Layer 18 of a small transformer language model trained on English Wikipedia (21 layers, counted from 0, width 96).
Take only the direct path to the model's output, skipping the later layers: a vector added to the residual stream pushes a token's score in proportion to its dot product with that token's output vector.

Output vectors of the tokens that the questions are about. A number n stands for n times 0.015.
"eter": 13 17 -13 14 -25 -7 -6 -4 16 3 -4 -26 -20 29 27 -22 -56 -65 -16 -4 0 73 67 4 26 12 27 -9 -25 -60 -14 0 -21 6 3 60 11 -29 12 -16 -48 41 11 46 15 3 -43 23 -17 14 0 -7 29 -9 42 73 44 0 -1 15 -37 -13 -6 -20 -10 12 -4 -3 -4 -52 -13 -5 5 -5 27 28 -6 -7 5 -3 34 -43 -2 -42 6 7 -40 60 -7 3 21 -23 -39 -6 -21 -8
"lect": 53 0 31 26 -11 -7 -8 -31 29 2 8 -51 3 -5 -36 -9 -28 -43 -44 -32 61 21 28 37 -38 -38 -28 40 0 9 16 67 -34 5 31 13 -38 -14 6 -20 -37 -13 -28 -11 46 16 5 -2 -1 9 28 30 13 -1 -13 -12 -31 8 -23 -13 16 16 -15 -26 -15 3 40 18 -44 -12 3 39 -21 -5 38 1 17 45 -1 -1 -28 8 2 -6 5 -4 -2 15 -12 19 8 -37 -25 16 -8 18
"istant": 48 0 -4 -29 -7 -9 -22 -26 22 35 -33 -15 -28 -10 -16 -27 -16 -71 21 30 24 -25 32 -7 5 0 -51 3 12 -62 -8 -11 -38 16 30 32 -24 -29 39 21 59 2 -72 68 48 2 -11 -9 10 -18 22 14 46 -26 -7 48 -2 43 -2 6 -30 7 -9 -26 -22 20 40 25 43 10 -30 -25 -24 -20 14 -16 30 -34 -36 10 -34 -15 -19 -56 35 26 -39 41 -2 9 59 -9 29 29 -28 24
"ixed": 17 58 25 19 40 -10 -52 4 31 16 -37 -20 -27 -37 -1 -26 -8 -12 -35 -17 -15 1 24 -12 41 12 51 1 -2 6 29 29 -1 22 9 17 29 -12 9 -22 1 -6 -39 9 49 6 15 2 1 -17 -36 -1 -19 -16 12 46 -37 10 8 28 -14 52 -13 -46 -40 -6 1 -7 -51 3 -42 9 -13 21 42 1 -15 -36 23 -5 19 -13 8 -47 45 26 37 23 -46 11 15 -40 -17 -12 -20 -6
"anted": -34 -1 25 7 25 21 -45 1 -20 30 -10 -59 65 6 -8 -32 11 -20 11 -4 -4 -22 -26 15 66 -25 -33 25 75 -14 -6 27 -35 23 14 14 30 -44 18 -6 18 40 -27 13 66 18 -35 -44 21 -16 22 37 25 -33 27 28 -73 -28 -1 55 -3 0 -8 -13 -59 64 25 4 -25 -23 -10 16 14 -35 27 -4 -7 -17 21 -10 -6 -3 3 -25 -26 30 4 8 -35 5 -22 -19 -10 -2 -31 1
" Company": 14 1 28 -39 21 -49 -52 21 -19 22 -74 -10 70 -16 -9 21 -28 -19 7 1 26 -17 10 17 -7 -65 -19 -29 -11 -33 16 -2 -12 -5 -30 8 -17 19 -19 27 -24 15 -3 55 16 -29 -20 35 -17 -4 33 40 13 8 61 27 7 11 13 6 -18 -4 25 -15 5 16 22 0 9 -23 -3 30 38 -27 28 -4 18 -13 -24 1 -26 19 -21 3 21 -1 -5 -7 20 11 4 -39 -19 -10 -5 8
"ung": -16 42 23 25 20 0 -9 38 20 5 -38 -42 9 -21 -35 -30 8 -23 -4 4 23 -28 30 25 -39 10 13 -45 20 -2 18 -14 -13 -7 21 11 21 -28 -13 -49 26 26 -16 27 15 35 -10 20 -6 12 12 41 -12 31 -29 10 -47 11 -8 22 -22 -1 14 -11 -9 31 -13 -30 -31 -26 -15 44 34 5 -29 -4 0 -19 -26 0 -5 20 16 -24 -32 11 11 23 -33 19 -18 16 21 0 -4 -6
"ible": -21 -40 27 -34 -21 -13 2 -11 17 -10 -4 0 -31 -53 -14 -2 -62 -19 -38 -2 8 -22 18 -28 7 20 -14 -29 0 -46 -1 -14 -12 20 88 5 45 -14 7 -5 -4 48 -26 81 62 7 -33 7 -15 -7 30 46 1 -6 -3 1 -48 26 -37 27 66 53 -12 19 -2 83 40 19 -14 -19 -18 -5 16 42 7 27 -41 -74 -54 6 -6 -34 10 -7 45 37 -10 -21 -18 -3 36 -39 15 5 -12 -1
"ost": -26 18 -25 -21 26 -5 20 5 37 -12 -14 -26 23 14 -21 41 -27 -21 -25 5 -9 16 22 11 -17 26 -27 -14 9 -31 -14 52 9 9 7 42 11 -36 24 -26 28 4 -8 -3 9 11 71 -11 -36 -3 23 15 32 0 19 -32 -12 30 4 39 -11 12 1 -59 -53 21 7 -8 -15 15 1 2 2 -2 -25 -1 -42 5 5 6 -12 -23 7 -7 7 12 26 5 -32 10 41 -19 9 -12 -53 -22
"own": -18 14 -14 5 13 15 52 -10 -29 -13 -8 -9 49 32 6 -21 15 -27 -71 -5 -20 -21 -6 -2 23 -1 -12 46 60 -22 -19 -11 18 -6 -23 -4 16 -20 5 -41 -10 12 -68 9 54 -32 11 2 31 23 -16 -1 63 -32 -12 -5 22 51 60 15 10 25 -7 -1 -10 15 -16 -40 -13 33 -4 12 66 -54 -2 -12 -25 -26 -59 5 -52 -58 10 -35 25 19 -15 29 38 18 30 11 23 -5 -41 -11
"orthern": -9 15 -4 -26 50 18 -29 5 3 19 -18 -39 -34 34 -15 -6 -10 -22 -37 -1 -11 5 -25 -53 40 -34 27 4 34 -53 26 17 -8 -4 39 29 29 -3 34 -46 16 27 -12 -1 32 11 -20 -3 -3 -10 -35 -37 39 36 37 18 -27 9 69 -19 -24 6 -25 -52 15 17 43 22 33 -10 -48 53 48 -29 21 10 3 8 -9 -7 12 -30 -21 -45 31 -5 -43 30 10 15 -18 -28 3 20 -16 -59
" award": 23 14 -46 -44 9 -19 -1 -35 29 16 -41 22 21 21 20 -7 -5 20 7 -47 46 43 -36 -18 18 -6 -34 -13 25 3 -13 16 -7 0 26 1 27 -28 -23 19 56 -5 -64 17 9 -47 2 7 -41 6 36 27 21 -25 -8 36 10 28 -8 21 -21 -23 -22 21 -28 9 1 -16 -4 -5 -38 -22 -26 -6 28 -19 11 -46 10 -5 -13 12 3 -14 22 16 -7 4 7 5 1 -19 6 36 29 30
"ily": -14 38 14 -18 52 -10 1 4 -12 24 3 31 23 -1 -4 8 -62 11 -8 -5 -39 40 34 14 52 47 -36 -1 -34 -11 -3 -23 18 15 53 45 62 7 36 -32 43 -1 -17 51 15 30 -10 -5 38 -85 53 14 -14 25 28 41 -19 7 9 0 19 27 -46 -65 -16 -19 -11 -52 15 -43 -95 -23 -41 17 25 -33 5 -13 -55 5 -23 -7 25 4 9 9 -51 8 -37 6 -16 -1 6 13 -54 -15
"ents": 27 0 16 -2 -33 36 -6 -12 22 8 21 -64 -4 -53 -7 -21 -13 30 69 -36 38 56 49 39 10 -61 -68 -25 -12 9 -6 -6 -15 33 13 37 -29 -9 -7 -34 -16 -2 -1 -16 48 28 -57 21 -5 -55 11 60 52 -55 -16 -39 -39 -6 -10 10 -46 58 -34 24 19 53 13 6 60 -10 -29 34 -15 -2 4 11 10 -23 -1 7 -1 -39 -11 10 27 -7 2 9 14 -12 15 12 -64 -12 20 -14
"ist": 36 11 -54 -13 5 -13 -3 4 27 14 -17 14 -32 25 -2 -34 7 -10 26 27 -28 22 31 27 -4 11 4 19 5 24 -24 16 -12 4 46 -16 -23 17 16 26 11 8 -48 4 20 34 -3 25 1 -37 46 -14 19 9 19 13 7 49 -24 -20 -41 -50 -2 -3 -19 50 6 3 -4 -29 -16 -56 -22 -39 -10 2 -44 0 51 11 23 -30 17 -41 30 -27 7 -7 -23 16 -7 0 5 9 -48 -11
"ult": 89 4 19 12 19 -34 -71 -5 4 -19 2 -88 -19 52 -20 5 -3 20 36 -30 -24 28 12 -16 33 29 -23 -50 -14 -26 -10 -17 15 7 10 46 -12 -3 21 -29 -1 -9 22 42 -2 6 7 -13 -14 -26 32 22 -36 -3 18 -4 13 38 -26 33 -44 -22 9 -13 -54 16 18 24 -2 -34 -8 -4 18 23 -3 30 33 -14 22 13 -14 -40 26 -30 68 12 -29 7 -25 22 -5 -47 -14 12 8 -8
"se": -1 26 -22 -5 -5 -20 6 16 20 -9 33 43 11 48 -29 -2 9 10 -10 2 -13 3 49 14 -11 32 -41 -30 -30 -7 -6 -48 33 8 49 49 1 -47 -14 -13 4 -44 0 -6 -4 11 38 -5 30 3 20 32 -16 -67 63 15 50 -21 -4 -5 58 23 -6 27 -5 -19 -20 -50 36 27 -29 -19 14 -41 11 20 -3 -14 -41 3 9 -26 4 28 -26 -18 -14 -1 -26 -2 2 -31 -42 16 6 -42
"pl": 10 -25 -19 -2 46 0 -8 6 40 -3 7 -14 8 -2 39 -8 -2 20 -14 -23 -10 -16 8 11 -3 -14 19 -18 -28 2 1 -16 30 3 -41 -34 -35 -16 22 -42 30 -13 -5 30 0 43 49 12 4 -38 4 7 -31 -39 38 37 -26 30 16 49 -5 37 -26 -52 0 -29 -27 3 3 11 -3 -41 -7 9 32 17 6 -19 -35 6 17 -1 5 6 43 -5 -36 51 10 10 29 -36 -36 23 -4 -31
"ailable": 9 54 15 -41 38 -50 -46 -23 0 43 9 -73 -6 45 -35 4 -65 -22 21 4 76 3 28 33 74 -32 -36 -8 3 -16 22 -8 -9 19 15 13 43 -62 46 12 66 -10 -35 71 70 -22 -4 -37 -4 -70 -36 70 27 1 27 16 -41 -1 49 62 23 49 -72 -54 -20 39 -18 4 13 -9 -39 -26 -6 -13 19 22 -2 -28 -79 -6 -36 -39 18 -67 29 3 12 43 -23 -8 -11 -39 14 0 22 -9
" Scott": -2 31 21 1 26 -36 22 11 -7 9 -8 28 19 -14 38 -25 1 -34 17 -23 16 -6 9 2 0 -14 -38 25 7 -35 15 10 -21 13 -13 -8 -20 1 -22 -19 26 5 1 -18 -3 -7 -19 37 7 2 -1 18 -11 50 7 18 7 15 -13 9 2 -24 -5 -13 -24 29 23 -5 7 15 1 -22 27 3 14 15 15 -45 11 2 -29 36 -10 -26 -21 -22 -20 10 -2 -1 9 7 -54 3 9 -21
"R": 7 -15 -11 0 -21 24 -17 -6 11 -29 8 -16 5 -10 -2 36 17 17 -19 2 -18 3 35 -48 17 -10 10 -12 -33 -36 -7 -24 15 -1 -39 12 -13 6 -21 4 -5 8 -10 -16 30 -25 0 -22 20 -27 -17 -30 10 39 11 18 23 18 2 51 -22 38 21 -40 -12 -16 4 3 -23 38 25 -4 1 21 0 5 -5 5 -7 7 -14 42 7 4 6 1 35 26 4 10 -38 12 -17 14 -29 2
"els": 12 28 33 4 53 -13 28 -1 -8 -34 -20 2 -18 -11 -13 25 -1 36 29 -37 -13 10 28 -10 6 22 25 -40 -12 20 4 5 -22 -4 -22 -14 17 -6 46 -22 -27 -2 23 15 20 26 -2 -27 -57 -36 10 53 -10 -14 -5 37 -4 16 -29 21 -22 7 40 -11 -23 6 47 22 48 -49 -31 43 5 21 -15 -21 -42 -20 -76 2 -43 -21 6 -30 16 32 -28 0 1 15 17 25 -6 10 0 -41
"ferred": 37 -1 36 -34 14 -21 -8 2 29 -18 -58 -18 10 3 30 -11 -13 -66 -17 23 29 17 -17 -52 -7 -33 13 -1 30 11 8 33 -24 24 11 8 13 12 -1 -11 24 -19 8 39 42 3 -25 -59 27 -47 -26 -12 55 -44 -3 -16 -25 19 30 51 16 18 -71 19 -8 10 26 45 -7 -23 -47 -16 6 -30 27 -30 15 11 -37 9 12 -9 14 -10 21 56 -4 49 -32 13 17 -25 -39 27 -6 -26
"ording": -9 35 -19 -24 33 -72 -68 6 4 3 21 -10 3 5 -1 6 21 -10 7 -46 7 13 12 20 53 -27 30 16 2 -3 -15 4 -46 10 85 18 30 -17 19 -67 30 58 -4 44 80 -12 -63 -21 -27 -55 44 44 34 6 10 -15 -37 -10 -12 70 -49 53 -37 14 -21 -46 51 -27 21 37 -5 25 15 1 7 1 -1 -27 -38 -13 -34 29 -4 -39 21 42 -55 -9 -52 4 -3 -37 -15 4 -25 18
"ys": 32 0 -4 11 0 0 45 -23 9 -11 -20 10 49 20 -64 18 -45 40 -41 1 -28 0 23 35 34 -19 -8 14 -1 -6 8 -15 -26 9 -17 37 58 -35 40 -4 5 -1 -29 62 -15 26 -3 -12 9 -78 21 -39 65 -6 -6 34 11 -4 -34 -22 -46 18 -14 -20 -15 9 -4 -70 46 -44 -28 49 6 -1 3 14 -20 -4 19 3 35 4 8 -20 26 -26 -24 26 27 12 -2 -8 -27 -20 -22 -1
"ack": -18 -10 -45 25 -3 -6 3 15 22 -42 -4 -19 0 15 -38 -21 -3 5 30 38 19 28 1 32 29 29 -44 -6 15 -57 19 -27 32 1 27 13 0 -39 17 8 -30 -32 -17 62 17 14 -9 23 -20 -9 -14 41 -4 34 -39 0 -39 11 9 9 -70 40 39 -25 -5 -20 -4 -23 13 -16 -24 6 30 11 7 -13 23 -33 9 10 -11 -46 -14 -3 -51 19 -20 8 -18 28 42 -4 -1 13 22 30
"ising": 12 -10 -4 63 -3 1 -6 -29 29 37 -19 30 1 12 -47 -40 -24 -77 -10 14 -19 24 -5 -8 42 -28 -9 3 18 10 12 20 27 17 73 -24 18 -27 -3 -30 -5 -9 -30 43 21 -3 -10 -27 -35 -54 23 -51 22 -32 62 -11 -32 36 -21 27 -37 -36 -26 -25 5 64 10 -9 7 -17 -71 25 18 -2 32 4 -41 1 11 -1 15 10 11 -56 7 21 44 5 18 13 36 8 -3 5 -21 22

Each question shows what one neuron of this layer's MLP adds at an activation of 1. A number n stands for n times 0.015.

n138: 8 24 3 2 -34 -2 -22 16 -6 -25 -1 -10 -12 -17 -6 4 18 26 21 -17 -5 15 -8 -15 -9 6 -30 -26 -6 -8 16 -13 8 11 7 -24 15 8 -6 -2 18 14 14 -1 3 16 16 1 -20 -11 9 -8 -5 24 -13 2 -27 -30 -25 9 0 0 5 -14 25 6 24 3 -9 6 1 -5 10 17 26 -7 -11 -2 10 0 5 15 -10 0 -6 4 12 -6 -16 19 -2 -9 8 13 5 -24
Which of these tokens does it push down most? "own"

n142: 1 -12 -5 22 -15 21 -14 -10 12 20 25 -5 -15 10 -8 -27 -18 -10 -1 13 4 24 -9 10 4 -8 9 23 0 -20 8 19 -4 -27 15 -11 -16 2 13 2 -12 8 -15 7 17 11 -32 7 1 -1 24 -22 -12 -9 18 -17 -7 6 22 22 -5 -9 -3 -2 10 -4 -4 6 -15 10 -23 -30 1 -6 2 6 9 11 21 36 -9 7 -6 -4 1 16 -7 6 2 -19 -8 14 -2 -3 -32 -7
Pushed up most: "ising"

n102: 1 -3 -12 12 19 -18 -5 -7 29 -19 12 -25 5 5 -16 22 -1 -11 -16 12 -9 28 -14 -22 2 -1 15 24 -15 1 -10 8 10 -19 -26 12 7 -10 18 -9 -8 11 -1 -2 24 -30 -4 -1 9 -3 -8 -23 46 -14 -30 0 22 -21 25 -5 -5 -26 -16 16 -8 17 -15 2 18 -18 10 10 17 -29 15 -9 -2 -16 9 36 12 -7 5 0 3 -16 27 14 34 -42 -13 13 6 8 -13 -12
Pushed up most: "own"

n123: -6 -17 11 -15 -11 -4 -5 -1 31 -7 -18 2 -14 16 22 -12 -17 -12 -9 5 28 -15 22 -3 16 19 3 -23 21 4 -3 8 25 5 -3 -9 -26 35 12 11 8 16 -8 -11 29 -29 -14 17 -37 -14 -24 -5 1 -4 -3 -14 5 -10 -6 20 -13 -2 16 13 19 9 -5 9 15 3 -16 18 -16 5 3 2 -14 -7 -4 -8 -3 -19 -5 16 -4 2 17 -5 -11 -30 -7 -11 27 11 1 -17
Pushed up most: "ible"

n160: 11 -30 25 13 -7 -22 -2 20 -22 -2 -9 33 23 4 -17 24 12 -9 0 5 -15 -22 16 -14 -8 -14 3 8 -10 -13 -26 -22 11 17 -7 -26 -9 18 0 -8 -9 -8 -3 5 20 0 2 18 23 22 -22 29 -13 29 27 12 7 -11 -3 -20 23 14 7 24 -18 21 8 7 8 -7 -19 1 -3 7 -2 3 11 -18 24 -13 10 6 6 -9 -11 -14 -4 15 10 -41 0 18 -19 -29 -7 -26
Pushed up most: " Scott"

n0: -2 -11 18 -19 8 -8 -5 3 -24 -7 -10 22 14 -9 0 -13 5 8 -19 7 -1 10 -1 -15 -11 15 -14 -11 2 -4 -41 10 -7 30 21 -13 0 -1 -14 7 10 -2 0 0 6 36 -7 -3 4 4 -7 1 -13 -9 25 -2 -13 5 9 6 -8 -17 16 8 -3 -8 21 -9 -27 26 18 -1 24 -4 11 -17 4 -15 18 -17 -5 4 -6 -11 -26 6 6 14 -5 19 31 -14 24 -16 -13 14
Pushed up most: "anted"

n129: 16 -8 -2 -4 -8 -4 4 3 21 15 -7 -10 1 -17 11 -18 5 -2 16 2 9 6 22 -8 1 -16 6 -16 -9 14 -10 -7 -17 -8 15 29 -10 4 -3 -7 1 -3 -13 -4 -28 -1 19 -9 30 17 0 -3 -8 8 -16 -23 18 17 3 25 -9 20 1 5 5 -11 12 0 -6 20 11 -8 5 -41 -29 -16 -4 -25 -41 44 25 1 7 25 10 -17 14 6 14 -11 9 -17 -6 0 -16 -8
Which of these tokens does it push down most? "anted"

n146: 13 1 5 7 19 8 9 -33 14 -3 -23 -24 -6 -13 5 18 -1 5 4 3 0 17 -3 -8 -12 -13 -7 6 6 -13 -17 18 10 34 15 4 -2 -5 -18 21 -13 8 25 13 -10 -28 -27 -4 0 -2 31 -14 -12 -6 3 -1 11 34 -7 -6 -11 -23 1 -16 -11 -7 2 -12 -8 4 -21 17 -1 -12 25 17 11 -15 2 46 26 -8 15 -21 17 -10 12 -26 32 5 8 -9 -7 -25 -11 -3
Pushed up most: "ising"

n185: -5 -17 -21 -4 12 10 6 -3 18 -1 -8 -2 19 -12 -5 -7 13 -8 10 -19 9 -2 -3 -6 -21 30 10 -10 7 -6 -24 15 9 -20 -23 -5 14 3 12 25 -15 -25 -13 -1 22 2 -13 -28 23 -43 -3 14 -6 -8 2 -7 -23 -13 -6 -3 -6 -26 9 -4 -2 28 -1 7 -4 -2 4 -5 -12 4 -10 3 26 20 -10 1 3 -19 5 23 17 30 1 17 5 27 2 19 -13 5 -17 14
Pushed up most: "ferred"

n177: -1 -5 2 8 -14 -6 -7 -14 -2 -13 -2 11 8 -4 -1 17 -17 -25 12 -10 18 17 0 0 -12 21 15 -17 2 8 3 6 -15 -3 -6 -3 11 -21 -10 13 -8 12 22 9 4 -13 28 15 -3 18 -1 1 -34 -4 1 -13 -24 27 -39 9 -9 4 44 24 9 13 -27 16 -15 -12 3 -7 -14 1 -5 -5 16 -24 -24 28 12 5 -1 15 7 29 -27 -5 -22 -26 18 8 -7 6 24 -6
Pushed up most: "ible"

n54: -4 10 -15 -1 -10 -11 -8 26 11 3 12 20 -25 3 16 -14 13 12 2 29 10 14 -4 -7 9 7 -7 3 10 4 -37 4 7 5 -15 24 -2 10 -12 -11 -8 6 -14 17 2 -26 1 15 3 15 -36 -1 1 6 0 -13 3 1 -14 17 -23 25 -18 22 -22 2 -10 12 -1 1 -7 -14 3 13 -15 -30 -36 -2 -32 -13 2 -24 -7 5 -28 6 -2 15 38 35 2 15 27 -19 -1 24
Which of these tokens does it push down most? "lect"

n178: -4 -23 13 12 6 11 13 7 21 -13 -4 -4 -19 18 5 -8 8 -7 11 -23 5 9 -18 7 13 -14 12 -11 8 -9 24 -14 -8 19 -5 -46 -19 0 1 1 16 -1 -10 -4 32 18 -8 -6 2 -18 3 22 -18 21 1 24 -1 -1 3 -4 15 -9 11 5 15 -11 -26 -6 -17 3 15 2 2 2 30 -3 -11 12 0 -14 10 -27 11 -17 9 -43 3 -3 -16 15 13 19 -15 -17 2 5
Pushed up most: "pl"

n167: -6 11 0 -16 -35 29 6 20 -14 8 17 5 -4 16 2 11 -5 19 3 -7 -13 -10 -21 1 12 -18 -9 0 -9 -3 -10 -8 11 41 2 -6 -8 28 -14 -9 -20 -18 2 -9 34 18 3 -15 -5 -12 12 -5 -14 15 -8 9 7 -1 -11 27 0 -17 -22 -20 -3 -12 2 8 -7 28 -14 19 -7 -7 -8 -6 22 12 -12 7 -12 0 -7 9 2 -6 28 -1 -10 -10 3 16 17 17 28 -44
Which of these tokens does it push down most? "eter"

n49: 19 3 -1 -2 23 -4 -5 -15 -2 2 18 -13 -16 9 -8 15 2 10 1 12 9 11 -7 20 21 -1 13 2 5 -24 -11 20 -3 -29 5 -5 11 -17 -3 -20 -14 15 24 -21 32 12 6 13 8 -3 7 20 3 -2 20 -14 -32 -11 4 7 -11 3 -9 -10 -3 -10 -27 5 10 17 -3 16 17 8 -20 16 -14 -45 2 -1 -22 -4 -3 19 -25 24 -1 -34 -1 31 -22 -28 10 5 5 -14
Which of these tokens does it push down most? "istant"

n46: -12 -1 -21 -11 -4 24 -23 6 -10 -12 19 16 15 -20 -14 11 -6 6 -15 -4 -29 4 -7 19 16 3 -29 11 30 -30 5 8 -15 40 3 19 -5 22 -24 3 20 0 15 -24 14 -10 7 -20 -2 35 -19 -1 -6 -18 -2 -13 -50 -6 9 14 -13 15 3 7 26 19 -8 6 12 -1 15 -31 -3 -24 -4 22 21 -21 24 34 -1 5 6 -9 7 21 -10 -21 -36 -7 15 7 -8 24 -11 -11
Which of these tokens does it push down most? "els"

n111: 6 14 -7 30 -32 18 22 2 1 10 22 -8 -9 5 -4 1 3 -5 -20 -33 13 3 -12 4 -27 3 -6 12 3 34 -13 16 -1 -8 23 7 -1 -1 16 4 -8 8 -8 -17 -7 -9 -19 11 26 13 21 7 -13 15 -14 -17 -8 -26 4 2 3 9 -27 14 -4 -8 -3 0 -3 -11 1 -34 -5 -8 -11 6 -5 -23 20 -12 12 -2 17 9 6 8 -2 -7 8 11 21 -25 -38 -8 32 11
Pushed up most: "lect"

n114: -16 10 12 -13 31 22 23 -14 10 -17 -10 26 -1 12 23 20 27 3 6 14 20 7 -22 9 -11 -13 -10 10 -5 -2 -13 -29 -7 -46 -9 -3 6 2 17 -10 5 -6 1 2 -22 3 -17 -8 11 -4 6 8 6 14 -20 -14 5 11 -22 17 1 -1 28 5 -3 -7 14 6 -2 -4 -30 8 -4 12 -5 -13 -8 -13 -32 5 -4 -16 7 -16 -1 9 17 13 8 1 13 -20 17 -25 21 -25
Pushed up most: "els"

n162: 3 23 -6 -29 16 5 -3 -12 -31 0 17 -23 13 15 13 -25 -10 7 -16 -9 -28 3 5 -12 12 12 -16 2 -27 20 -16 -2 15 -15 31 -4 12 1 -7 2 33 1 17 -8 16 17 8 7 -16 -30 -15 -24 16 10 -5 9 25 12 -7 4 2 7 5 6 -4 -3 4 8 -2 0 10 -16 14 -10 -14 8 -16 -22 -3 -7 18 11 -16 -25 16 -10 13 -15 -1 -7 22 9 4 -20 28 3
Which of these tokens does it push down most? "lect"

n34: -2 -3 11 -5 -4 21 2 -16 -8 -24 -26 -7 -2 8 27 -25 14 -18 -4 -1 7 -9 -7 -5 4 -17 -20 -30 13 -1 -1 -4 -7 13 7 -2 15 23 -4 33 10 -2 -5 -10 -34 -26 -9 20 2 7 -4 19 -23 12 13 3 -10 -12 1 -5 0 35 8 0 24 -13 25 -19 -10 20 10 10 -22 -4 -4 -9 -4 -1 -5 -9 27 -18 20 -11 0 27 8 12 -5 17 -5 -5 18 -18 -11 9
Which of these tokens does it push down most? "ys"

n66: -2 6 11 -26 -5 1 -14 25 -2 3 -19 10 -5 -19 -13 -13 11 8 -9 17 21 2 16 -2 6 17 -3 -14 7 -8 1 7 -7 16 24 26 17 28 -11 19 -7 15 -3 8 8 13 11 -2 11 16 -15 -9 -9 -23 2 -13 -17 -9 -6 -16 11 -1 -23 -10 19 -5 4 17 -21 -1 -14 -11 9 17 -9 -22 -6 -3 9 94 2 -5 9 -25 -13 -9 6 -31 1 -19 -8 -14 21 -33 -26 7
Pushed up most: "ible"

n130: 0 1 -24 9 -16 19 -17 -2 11 9 7 -13 -12 -4 -6 10 10 -10 10 -4 4 14 -10 -3 -4 -9 -22 -21 29 -3 -3 -1 27 -21 9 -24 8 -4 -22 17 -31 9 -6 -11 -4 9 37 32 -13 -7 7 -5 17 0 -8 -3 -4 -25 -2 12 11 -4 -14 4 15 5 18 16 8 2 -5 3 4 -11 6 0 -3 -11 -21 5 -1 -20 -10 -4 -6 23 9 16 -19 -4 -4 9 -13 2 3 10
Pushed up most: "ents"

n180: 11 28 -2 24 -41 7 10 -9 -28 -4 -24 -5 -3 1 -18 8 17 -16 -2 0 -4 14 1 5 22 39 -21 -1 -3 13 19 -10 -21 43 -11 10 4 6 -28 -16 -38 7 -6 3 -5 -6 4 3 0 13 -19 -9 12 9 23 11 -2 -1 -17 -5 0 -7 -15 -2 9 14 -2 20 3 3 16 10 7 15 24 -12 -2 -2 1 -16 -8 23 -31 -17 14 -18 -5 9 -10 6 5 -9 -7 -5 9 -13
Which of these tokens does it push down most? "pl"

n4: -12 -3 -17 14 15 -23 -5 0 0 -9 -18 -10 -26 1 13 22 10 5 -10 11 0 -11 -19 -24 15 1 12 27 27 1 -7 0 -2 -20 7 5 3 -11 14 8 -6 -15 -6 -6 -5 21 -4 8 2 -5 -7 -7 7 -7 12 -19 2 2 -4 3 5 40 0 10 -6 9 -10 -7 24 -18 -7 4 -10 3 23 -26 3 6 -3 -17 8 -19 -9 3 16 -21 -30 17 18 69 -2 12 9 -10 -16 -11
Which two tokens does it push up most, strongest first? "orthern", "own"

n131: 6 20 -1 29 6 19 6 11 26 19 -5 0 2 0 -13 -20 14 -25 -9 -9 5 -23 21 17 -28 2 2 -6 18 21 18 23 -17 -15 -18 -16 2 17 -11 -9 13 5 -11 0 10 3 7 6 -3 19 4 3 14 8 9 13 34 -6 10 -32 -17 -19 -18 -2 -12 -7 31 -8 9 -2 -6 2 7 9 -11 -2 6 -16 -1 -51 -19 -4 -18 -10 -5 22 12 8 -1 6 -8 0 -9 16 -31 3
Pushed up most: "ung"

n39: -35 14 -10 -11 -3 -3 2 -3 -26 -3 36 0 -6 8 8 7 -9 22 20 -20 -17 -8 -21 10 10 18 33 -4 -16 4 -14 -8 15 -6 -14 -11 2 12 5 2 6 3 6 15 5 27 -12 5 6 3 9 3 0 -21 9 -5 -5 -23 -2 -8 10 14 9 -1 8 -6 4 17 1 -4 15 -27 -20 -16 10 14 3 -22 -8 4 16 0 6 12 26 3 -16 13 -2 -11 2 5 -14 6 -26 -18
Which two tokens does it push up most, strongest first? "pl", "ily"

n115: -4 5 -17 1 -21 0 1 2 13 -1 -6 -3 -2 8 -11 13 -45 2 13 8 -13 16 -7 2 17 29 25 -19 -9 -11 -14 6 -20 11 -9 -8 10 -3 -4 -2 20 13 17 -19 29 6 -19 9 8 1 -13 6 -15 13 -12 16 24 13 1 9 1 5 -1 15 6 -5 -13 -1 13 5 -5 -22 17 4 9 -12 -19 3 18 -2 -8 -18 -5 9 -9 -11 -10 -16 -20 27 -8 -27 9 39 -2 11
Pushed up most: "eter"

n45: -9 18 13 32 9 12 14 -13 7 -11 17 15 6 2 -10 -2 21 27 -3 -18 3 21 -28 9 -17 11 -5 21 -3 -5 16 -6 1 -20 -25 7 14 22 5 -24 -16 7 19 -10 16 6 -4 10 -24 -15 -14 -4 -14 6 -34 -12 4 31 -11 0 -14 -10 -6 9 14 -15 0 4 -14 -7 -13 -21 3 34 18 5 9 -11 -2 -11 -9 3 -16 11 21 -5 -37 -23 -1 22 13 -11 -1 4 9 -1
Pushed up most: "els"

n62: -23 -29 0 6 -7 -8 12 17 4 -15 0 -1 -4 -14 5 6 1 35 4 0 -23 -25 -21 -8 2 13 -8 -24 -13 -34 -24 9 -5 17 -6 10 11 21 -10 -34 2 -18 26 -5 25 10 -5 -5 -12 -14 -7 -1 24 -6 -7 -7 -9 1 13 14 4 1 -4 23 3 4 -35 -7 24 0 -4 7 -3 -4 4 -8 9 12 14 -6 -10 11 -11 15 24 34 2 16 -6 7 24 12 -14 -18 16 6
Which two tokens does it push up most, strongest first? "ents", "ferred"

n153: -6 18 12 -1 -4 -35 -28 21 -9 -7 -1 -11 6 -15 -1 19 -20 2 -16 8 -10 14 17 40 -2 17 -9 20 6 1 16 1 0 19 -9 -30 8 5 -11 0 15 -21 -2 5 13 37 21 -5 -4 13 -2 -8 -14 -29 -9 -20 18 4 -10 -20 -5 12 14 6 7 16 -1 -14 -13 5 12 -14 -13 22 -3 2 -10 10 -18 -48 10 25 10 -14 -22 6 -3 4 -18 20 -2 10 -7 4 -4 9
Which of these tokens does it push down most? "orthern"

n2: 14 -16 8 -15 -15 -21 -6 7 7 -1 -10 -1 -12 5 21 16 11 2 17 -7 18 0 -11 0 2 0 13 12 -19 11 -10 18 -2 5 9 -9 -21 2 -21 -14 35 -11 12 19 26 7 26 -19 11 10 -7 10 -2 -12 8 -1 -5 21 -7 10 20 -11 -18 8 -42 12 -36 -3 -11 9 -24 -16 -4 3 -13 -18 5 12 3 -5 23 -8 -16 17 -11 2 -20 9 8 28 -4 -9 4 8 -17 -10
Which two tokens does it push up most, strongest first? "ferred", "pl"

n173: 1 -5 11 26 3 3 12 7 -5 4 -22 -12 -10 21 -5 0 -1 13 -10 8 -20 13 9 10 6 -3 33 14 6 -15 -13 -4 -8 14 -12 1 3 0 -26 -9 -33 7 16 8 8 -4 4 6 -1 1 -21 -14 -5 9 -7 22 14 0 -23 29 12 7 8 -10 6 2 12 -17 -17 -11 -12 -15 17 -14 -2 -4 4 16 10 43 -2 -8 16 -42 3 16 16 4 -14 -46 -2 -16 1 -5 8 -4
Which two tokens does it push up most, strongest first? "eter", "ixed"